Layer 9 of a small transformer language model trained on English Wikipedia (14 layers, counted from 0, width 64).
A neuron's activation on a vector x is ReLU(weights . x + bias), where the dot is the dot product.

Input weights of the MLP neurons that the questions are about. A number n stands for n times 0.016.
n1 (bias -0.105): -7 2 0 44 8 -34 -8 23 41 55 -9 18 -10 8 -11 30 16 12 -12 -9 -19 -20 -9 -28 33 21 -48 31 20 0 -26 -13 -24 -2 5 26 -25 13 46 16 -44 -9 15 38 -36 3 -12 -4 -17 41 -21 -15 -6 20 28 -18 7 9 34 2 -33 37 10 2
n8 (bias -0.155): -36 -6 9 9 -9 38 -14 -23 25 -9 18 15 12 35 75 -57 19 -3 -5 -51 8 -20 -14 71 11 -38 35 19 1 -5 -8 -3 6 16 15 18 -19 14 11 10 8 -1 -8 -1 10 7 9 -20 64 33 16 -12 32 -19 -14 -6 -12 -13 -11 -24 -28 -21 -5 14
n12 (bias -0.108): -14 20 31 -12 -23 -23 27 -19 8 24 5 -38 3 9 10 -1 20 -26 -21 4 -29 26 13 6 -11 10 5 7 -50 8 -24 10 5 -33 8 -22 13 -10 7 30 -6 19 -1 0 -18 -17 -48 64 -3 -17 9 1 38 5 -21 13 8 -54 5 11 -20 13 19 -28
n21 (bias -0.113): 1 42 21 0 10 5 40 3 -24 41 13 -47 23 -29 -2 21 7 -17 -48 24 0 9 -40 3 58 8 9 -1 -3 12 33 -15 8 4 -7 -5 5 -23 -10 16 6 -2 3 28 1 -19 23 14 -15 12 -9 -30 -17 -5 -13 31 -30 -32 14 -1 10 -7 -11 -13
n29 (bias -0.081): 3 20 4 -20 -9 14 2 4 -16 6 3 11 -17 -30 -12 -12 -34 -7 -7 15 -1 -1 -30 -33 61 -12 6 6 1 27 -30 -15 -23 -6 -1 2 10 16 24 4 35 -12 -6 30 -5 10 24 -23 23 0 27 -18 -6 5 -20 16 2 13 -11 -29 8 -4 -13 -20
n39 (bias -0.106): -42 7 -28 0 -10 -17 -12 14 27 -2 17 18 -5 4 22 13 -21 -5 1 5 9 16 -15 21 -2 -53 -22 32 -18 13 17 -25 49 -23 -36 -9 8 9 22 18 -33 30 24 21 14 6 56 -19 -29 -24 -8 -10 8 -13 -23 -15 -34 10 32 -2 25 -1 42 -4
n46 (bias -0.102): -22 16 -21 40 13 -18 7 -33 3 -6 -4 32 -39 -16 20 -14 -25 37 -1 -22 -7 28 4 18 55 -12 16 -6 -8 11 10 20 13 -8 -60 0 2 -22 0 10 -4 28 -55 7 -23 -26 -40 -4 1 3 -7 -16 50 -3 -10 10 -32 -15 52 18 -18 6 -12 -16
n49 (bias -0.116): 2 -26 34 0 31 39 -21 22 10 -1 -21 32 -16 9 28 -15 -34 12 -40 12 1 35 29 36 14 24 -29 -31 -12 -51 -18 -5 11 -2 12 -8 -19 21 -25 7 -20 0 -25 9 -5 10 30 -6 -3 21 1 25 -3 19 7 9 0 -4 -29 22 -12 21 44 12
n51 (bias -0.110): 14 -18 9 -3 24 55 -7 34 10 -20 -12 -21 41 -5 20 -8 -23 17 -41 -64 22 -5 31 18 -42 5 14 4 -7 5 25 -5 -2 -2 -3 20 -37 39 -4 -18 -5 23 19 8 18 6 -4 2 10 18 -33 -8 9 55 11 -6 -22 -25 15 1 19 -15 15 1
n54 (bias -0.033): -11 23 -14 34 32 -14 5 -7 -26 23 -6 -26 10 -6 -22 -10 13 7 1 3 44 24 6 -4 -1 -1 2 4 -10 30 -2 -7 5 -25 6 0 4 24 3 -3 20 13 -6 2 -19 6 -32 31 -32 -17 -2 -6 -3 32 -31 -10 -12 -1 -16 -11 -23 1 -13 -18
n82 (bias -0.120): 21 2 35 -1 -19 -9 -34 10 6 7 1 -12 -41 3 24 -27 11 -14 -11 2 10 0 49 21 5 -32 -38 -2 14 21 4 -18 -17 -54 -26 23 37 22 -15 15 -9 -11 -29 -1 18 11 9 73 13 -6 -38 35 24 -25 24 18 7 -30 -39 -32 26 39 -2 9
n89 (bias -0.084): 8 -5 22 26 -7 -2 -40 -16 0 -12 -17 -2 2 -83 -5 -35 -30 -11 -28 9 -7 45 7 66 14 -44 -4 8 -13 1 -22 34 2 -5 8 19 9 -32 -24 15 15 -3 -29 -2 -46 21 5 5 15 -29 -14 -2 -9 2 34 -18 21 18 -3 -27 -3 -21 -4 20
n97 (bias -0.124): 33 -16 -8 9 -32 -12 -3 16 17 -43 1 -19 -10 -2 16 -14 13 -10 15 19 -50 15 17 -5 11 -42 26 -1 -61 -50 -13 30 -30 -26 56 62 48 -22 24 -1 -3 36 -38 -18 -26 3 -18 -3 -35 14 16 -24 49 -35 -14 6 -23 8 5 -39 -20 5 -14 14
n108 (bias -0.082): -33 26 -20 -10 34 47 10 -15 22 -13 22 -8 10 -23 28 -2 6 -18 2 -65 5 1 -23 4 -34 29 -37 -19 8 13 -2 -56 2 27 -2 17 2 32 -18 21 -12 28 14 16 9 8 16 5 -19 7 -17 -41 3 30 -16 24 -31 0 4 4 8 29 6 4
n123 (bias -0.069): -20 -2 25 -17 12 42 19 -18 -4 -9 -8 -6 12 -37 -7 -18 0 -1 23 -1 -25 -3 18 17 20 29 -12 4 -54 -33 -22 9 -5 -4 -49 0 -38 22 -9 5 -3 17 19 21 -7 1 11 -16 15 -4 10 -15 16 35 11 31 0 -3 30 0 -26 -11 1 8
n127 (bias -0.076): 9 16 24 -24 23 8 27 33 37 50 9 21 -24 24 -22 -31 17 -26 13 -16 22 4 7 -6 -16 3 11 -15 -9 7 14 -19 -12 -4 -1 17 12 15 21 35 -21 27 -28 40 -6 -6 -27 6 6 36 -10 0 -27 -20 -16 -31 -16 -20 46 -4 42 -18 9 -21
n129 (bias -0.118): -13 5 13 -7 -28 3 -8 -32 20 6 12 48 0 3 11 11 22 -62 4 41 14 -9 -24 16 46 -4 -68 15 8 -7 -48 -10 21 3 -30 0 26 49 4 -19 -43 13 -18 32 -2 23 -41 -4 -5 -14 55 16 2 -28 -12 4 4 -18 -9 -46 -34 14 -27 -5
n133 (bias -0.103): 4 13 -34 29 -14 -10 3 15 18 9 14 16 43 6 7 26 34 -21 -1 19 24 26 -26 13 13 -9 -53 -22 28 4 17 -5 19 -24 2 3 -25 8 -25 7 -17 12 -12 3 -5 -33 -46 19 -7 -1 -23 -23 -18 -23 16 -36 -30 -38 -13 5 -20 -10 -3 -22
n134 (bias -0.047): -12 16 4 -38 -16 23 22 16 -11 11 2 2 32 -47 32 41 48 -3 10 21 -32 17 -4 -23 -17 15 -7 21 -11 -20 31 17 13 10 -8 12 29 14 22 -4 -6 21 -12 31 6 22 -4 -3 -2 5 5 1 19 7 5 -10 -9 -31 22 25 33 -29 -40 -8
n144 (bias -0.095): 29 -24 -9 39 -16 17 -13 39 44 13 -21 17 41 15 2 -11 -12 2 1 13 29 -14 11 33 2 9 -41 54 4 13 21 -25 -5 11 -30 23 -18 -12 49 -42 -43 20 7 -2 8 -9 -19 30 -37 4 -2 -26 20 20 15 55 3 -18 -14 -17 -3 3 -1 25
n149 (bias -0.075): -17 -1 1 -13 -1 21 1 55 29 39 3 24 16 17 -17 5 2 -4 48 -4 1 2 17 2 -6 14 2 -32 26 -1 13 -6 -7 4 -29 -21 -40 -4 -53 31 -6 -22 -2 14 36 -4 4 23 23 -8 20 -21 18 26 -33 15 13 -7 -1 8 11 10 21 31
n173 (bias -0.078): 5 -26 -10 -22 -3 11 11 -5 33 -13 18 16 11 -40 -32 14 -38 25 -10 17 -51 47 0 22 45 23 6 12 -49 18 -4 1 -8 -14 -24 23 -9 46 0 8 -45 -12 -60 -8 50 3 26 -10 24 5 -8 9 50 -28 2 -1 -5 2 33 -10 -23 -8 9 -33
n184 (bias -0.060): 23 3 17 -13 0 -44 9 28 42 -10 2 5 -21 4 54 -1 -16 -36 55 -31 -31 48 -32 -26 -12 -9 13 30 -33 -3 -5 35 4 -8 -6 2 6 40 -1 37 -4 7 -7 14 8 -22 -47 -9 -6 7 -15 21 1 17 -19 -12 -8 36 7 -6 -8 -8 -20 45
n202 (bias -0.097): -14 1 36 -10 -5 -8 2 1 33 3 29 43 -7 18 2 14 4 21 8 -46 -41 37 13 24 -8 -18 -41 -29 -1 -3 19 31 -13 12 11 8 10 -15 2 -31 -39 43 2 -19 -6 -2 -21 11 4 -13 14 -9 2 -19 -13 -30 0 -2 -11 -25 13 12 20 41
n223 (bias -0.118): -4 2 -6 10 -61 -23 -19 -20 -13 29 -12 -18 35 -19 -9 12 0 4 11 -69 -2 -5 27 4 8 9 3 22 -57 0 20 54 7 -15 16 -20 8 16 37 -16 -36 -5 -28 -7 -17 33 23 35 -1 -9 0 -17 -1 8 -6 -29 17 -3 11 0 5 3 21 -1
n224 (bias -0.055): 17 27 -4 -37 6 23 1 39 13 -4 9 4 26 -42 2 15 33 16 -48 9 -34 -32 -4 -18 -22 -16 -43 -22 -10 7 10 5 -58 -10 26 26 -5 -3 -5 -17 32 -15 -3 4 -39 9 40 -7 -3 8 -2 29 28 7 -19 25 10 -26 -35 9 20 -27 46 -27
n225 (bias -0.067): -12 -8 -1 24 -5 3 -17 18 -28 23 -6 -3 8 8 -10 -15 -16 -20 -34 6 -11 -1 4 52 8 -20 22 16 8 12 4 24 16 -5 -30 34 3 -23 -4 -61 0 20 -10 -12 -19 -27 19 59 16 21 -28 1 6 10 -5 9 -7 -9 10 -7 3 20 -14 5
n234 (bias -0.100): -7 51 31 7 -10 43 -27 -22 32 -23 16 -19 15 22 18 34 -4 -14 32 -14 1 17 -2 15 -2 -42 11 -15 -16 17 21 14 -68 -30 -33 18 -49 -11 -6 -7 9 11 29 35 -46 -12 1 20 28 25 -17 22 -34 -13 8 3 -4 47 23 -22 25 11 -28 -5
n235 (bias -0.108): 8 -21 15 12 -30 12 10 -24 -1 31 11 15 0 -15 39 -13 2 11 -40 14 7 -18 10 30 12 -43 -1 -2 5 -13 3 2 3 11 1 52 -29 -8 16 -37 -2 -12 -21 -7 -1 -2 42 15 11 15 10 -6 30 2 -10 30 -32 8 15 27 -14 21 -43 10
n238 (bias -0.081): 4 18 43 -9 16 5 17 -4 0 -21 -93 13 0 9 42 -31 -8 -21 8 20 -35 5 4 1 17 -8 -16 16 -3 10 10 1 46 6 -14 8 -21 0 6 7 -21 22 -33 -28 19 7 -1 -9 5 -5 -19 -5 -8 -14 6 10 -19 21 12 -13 -1 18 3 47
n240 (bias -0.081): -10 -10 -15 13 29 -29 11 -16 47 48 -7 -31 -19 13 31 40 22 -31 3 -12 -3 -18 28 13 69 2 8 -15 5 -44 21 -35 10 11 23 8 -6 -3 -6 38 16 12 -4 4 -5 34 -30 0 18 -7 18 -39 -14 6 14 -45 41 8 14 -1 2 29 24 5
n245 (bias -0.089): -11 -4 1 -22 -25 3 -5 -43 59 -14 3 -4 -39 -6 -4 -12 -15 20 3 -11 -10 47 1 -3 28 -11 -70 -5 26 -14 10 25 1 19 -17 6 4 18 -43 7 13 -11 -1 13 -20 43 9 13 -8 -19 4 12 11 38 -29 16 25 20 16 17 -17 12 13 8

Each question shows a token from some text and the vector x that enters the MLP there. A number n stands for n times 0.043.

"am": -5 10 -27 -28 15 -15 11 -38 -37 -5 61 1 -16 35 -17 -6 -11 -11 29 -25 -7 -4 30 11 -21 31 51 -11 36 -17 6 11 36 14 29 -15 -2 -25 -14 -7 -20 24 18 -30 6 -5 -27 -18 7 -21 -43 11 -2 -18 39 24 36 6 0 23 -20 -34 19 -34
Which two neurons fire most, strongest first? n240, n12

"ro": 10 18 9 -10 -26 -2 11 -12 13 -24 27 2 -4 5 3 11 -12 7 51 -8 2 -6 26 -43 -27 21 -5 -4 8 -2 7 -3 59 -8 60 -18 -26 -24 -1 -20 10 20 39 -28 -26 -15 -15 -32 -5 -30 -32 20 7 -19 28 14 31 -6 16 -4 -36 -40 8 17
Which of these neurons fires most? n184

"ost": -15 -9 1 -35 16 4 7 -53 -33 -41 54 27 -2 21 -2 -25 -11 3 15 22 -17 -5 7 -12 -34 5 -1 -21 52 -14 -2 -9 45 16 50 -12 -5 -16 12 -11 -18 26 14 -24 -8 -16 10 3 -12 -23 -34 7 -23 2 57 28 33 37 17 11 -16 -16 -18 -12
Which of these neurons fires most? n108

"el": 11 -32 -10 7 2 5 0 -34 -37 -41 65 13 -8 43 -11 -1 -22 9 13 10 5 -3 22 -12 -16 -32 14 1 18 11 26 11 50 13 41 -8 8 -29 22 -47 13 10 -3 -21 -15 5 -1 -30 -26 -25 -35 -2 4 -10 41 18 43 7 5 8 -32 -32 -15 -13
Which neuron fires most, and how strongly? n97, at about 2.3

"y": 22 -2 6 -9 -27 9 -13 -27 -9 -17 38 25 -19 38 -10 -21 9 7 32 20 -12 -9 10 -17 -23 0 15 -4 60 -11 17 -15 45 30 11 12 7 -4 -4 -27 2 -24 55 -8 -7 -10 -10 -57 10 -11 -59 8 5 -1 34 5 32 10 -32 26 -35 -13 -35 -11
Which two neurons fire most, strongest first? n8, n245

" not": 3 -8 0 -35 -15 5 -3 -17 -51 2 73 13 -20 42 -23 -23 1 7 10 57 0 -15 12 -18 -18 17 22 14 35 -1 -9 -10 -2 11 19 -18 -16 -21 -45 -34 -8 10 29 -8 3 3 5 -9 19 -29 -58 17 7 2 37 29 20 19 -23 24 -10 -10 -20 19
Which neuron fires most, and how strongly? n225, at about 1.1

"th": 3 -10 21 -6 14 -28 -26 -47 -27 -8 10 36 -28 26 -16 -14 -4 4 11 -15 -11 -24 68 -31 -21 18 60 -18 50 5 16 10 -2 35 32 -13 14 -5 6 0 -6 -6 -19 -23 -16 -6 5 -27 -3 -21 -44 -4 4 -17 52 17 29 2 33 23 -30 -6 -27 -6
Which neuron fires most, and how strongly? n46, at about 2.4

" E": 25 -36 -16 -11 0 -11 14 -11 -3 0 51 40 -6 2 -31 -18 -10 44 28 16 3 0 25 -44 -43 -1 -6 -15 41 -7 7 -9 39 5 18 14 38 0 3 8 -5 -9 31 -38 -17 -48 -13 -15 -24 -25 -34 10 -17 -13 37 4 34 -7 -2 32 13 -43 -6 -2
Which of these neurons fires most? n133

"==": 3 -12 -20 -38 5 -11 15 -14 -51 9 11 19 -30 10 9 -23 13 36 32 16 -15 -32 21 -4 -13 -37 26 31 35 -10 3 -13 38 12 60 15 -23 4 -22 17 7 6 71 -8 -8 -31 10 -11 9 7 -47 4 -6 -21 -14 4 9 -1 19 14 -19 -19 -10 -31
Which neuron fires most, and how strongly? n8, at about 2.6

"e": 17 -19 10 -22 -10 3 9 -34 -34 -12 51 6 -41 33 -2 7 11 2 7 58 -19 28 -4 0 -17 -12 22 7 10 -22 10 12 -5 17 54 -18 15 -18 3 6 -8 0 11 -38 10 -18 -11 -38 -15 -13 -28 11 -30 -22 23 30 39 -10 20 29 -27 -38 -4 -25
Which of these neurons fires most? n97

"o": -18 9 3 3 -27 -6 15 -14 -73 9 59 19 -39 36 -13 -2 -11 13 24 47 -4 5 3 7 -3 20 34 -8 21 9 21 -1 40 18 41 -20 -9 -19 13 -47 -23 7 25 -23 5 -20 -17 -32 -20 -29 -47 1 -4 -14 14 42 23 -4 -13 -4 -3 -36 -10 3
Which neuron fires most, and how strongly? n225, at about 1.4

"ol": 41 -6 -11 -14 20 -13 22 -4 -29 -36 32 11 -22 19 9 4 -17 7 29 14 14 -10 30 -40 -41 19 9 4 22 -10 15 15 37 9 19 -8 -3 -37 10 -27 -23 54 11 -14 1 -10 -16 -22 -48 -6 -50 4 0 -5 18 9 28 26 -11 22 -19 -51 -3 16
Which neuron fires most, and how strongly? n184, at about 2.5

"===": 15 -25 -33 -49 21 -3 17 -17 -35 8 2 6 -31 10 3 -8 12 32 19 30 -28 -38 21 -11 -26 -36 -6 44 30 0 3 -17 37 9 63 3 -17 7 -9 -1 0 11 64 -13 10 -16 2 -1 28 1 -44 -4 4 -17 5 4 18 -15 14 6 -24 -3 4 -30
Which of these neurons fires most? n224

"all": -28 -28 -32 -38 17 29 10 -11 -61 -13 79 7 -6 26 6 -13 -20 33 19 -3 1 -24 34 -45 -47 -15 46 -17 50 11 6 13 46 1 20 -1 10 1 3 -10 -14 -8 32 -22 -2 19 -13 -46 -22 -6 -21 -3 -25 -6 34 28 21 19 5 6 -4 -7 -5 -22
Which two neurons fire most, strongest first? n51, n108

" New": -11 -32 -20 -29 44 -5 -19 -5 -13 10 55 10 -18 4 2 -6 -17 33 -6 13 -6 -24 36 -17 -30 -5 25 34 46 5 7 -14 -21 50 24 -10 9 -4 -24 -9 -31 17 25 6 -10 -40 16 -30 18 -37 -23 1 -6 -15 49 13 30 -17 10 13 -3 -54 -1 16
Which three neurons fire most, strongest first? n51, n224, n202

"id": 5 9 -19 -14 7 3 17 -3 -75 -2 71 5 -1 20 -38 -20 -27 14 22 39 2 -5 6 -25 16 10 42 -6 44 44 35 -22 30 28 24 -22 -4 -29 -18 -22 -8 6 22 -28 -1 -29 9 -29 -14 3 -60 -8 -14 -9 32 24 14 8 -4 17 -9 -2 -36 3
Which neuron fires most, and how strongly? n21, at about 4.1

"es": -1 3 19 -20 -23 -10 -1 -34 -57 -16 55 8 -20 48 -12 -18 7 8 26 29 -17 -22 14 -29 -20 -11 -7 -1 59 -4 13 -12 47 35 2 -28 -18 -8 14 -9 6 -10 46 8 1 -16 -10 -31 5 -35 -29 13 -20 14 4 7 39 11 -2 44 -23 -17 -11 -15
Which of these neurons fires most? n245

"00": 27 -16 13 -27 9 9 -7 -25 -31 2 -12 14 -20 18 1 -31 -16 50 35 16 16 -37 53 -12 -39 3 34 -32 29 17 -1 -19 25 19 28 -15 -7 21 -24 12 -8 -8 48 -28 -9 -4 -1 -23 8 -16 -29 -3 -19 -13 28 39 20 2 26 31 -18 -58 -17 -36
Which two neurons fire most, strongest first? n51, n123

"an": -9 -17 -30 -28 4 -6 18 -24 -57 0 36 2 -42 7 5 -9 -15 23 34 21 24 -18 33 -18 1 -2 27 5 77 2 23 -9 5 39 17 -42 -9 -8 -40 6 -15 0 61 -1 -2 -11 -3 -27 -2 -24 -37 13 -3 -18 18 -2 20 30 -1 14 -39 -7 21 -9
Which of these neurons fires most? n245

"ic": -7 2 8 -27 24 0 -9 -4 -26 -42 20 20 -21 36 8 -8 -1 -13 31 28 10 -21 14 -23 -52 14 -1 -33 53 -4 26 -16 32 -3 31 20 -3 -22 -11 -19 -31 23 30 -18 18 4 -7 -2 -23 -30 -61 7 -17 18 -4 27 27 15 -4 28 -13 -24 -12 6
Which of these neurons fires most? n108

" ag": -17 -28 -22 -27 19 -7 -7 -16 -36 -23 32 2 9 37 -38 -30 6 42 0 23 19 10 17 -21 -13 4 32 -41 22 -16 13 15 9 5 47 -9 -17 -20 10 1 -32 -19 18 -2 -30 -17 11 2 21 -23 -51 7 -15 -21 17 39 27 11 -4 49 -4 4 6 6
Which of these neurons fires most? n49

" ": 2 -39 16 -8 -4 -9 0 -34 -12 5 42 5 6 50 -27 2 -13 30 36 14 -8 0 22 -33 -48 -16 -3 -6 2 -5 -1 -7 39 6 37 -21 -3 -11 -4 -10 -11 -17 34 -42 -2 -38 -24 -34 -15 -1 -35 0 -21 -3 33 58 31 21 0 36 9 -25 20 1
Which neuron fires most, and how strongly? n202, at about 0.57

"\n": 10 -3 -22 -24 7 -15 -16 -30 -30 29 -14 17 -20 17 -38 -8 -11 31 26 47 -24 2 53 -15 -44 -20 15 14 38 -5 32 -12 52 21 10 -30 -9 19 -19 16 -10 16 43 -16 -8 -24 15 -35 9 -16 -31 12 -18 -15 8 31 23 -13 16 3 -9 -33 -12 -12
Which three neurons fire most, strongest first? n39, n238, n149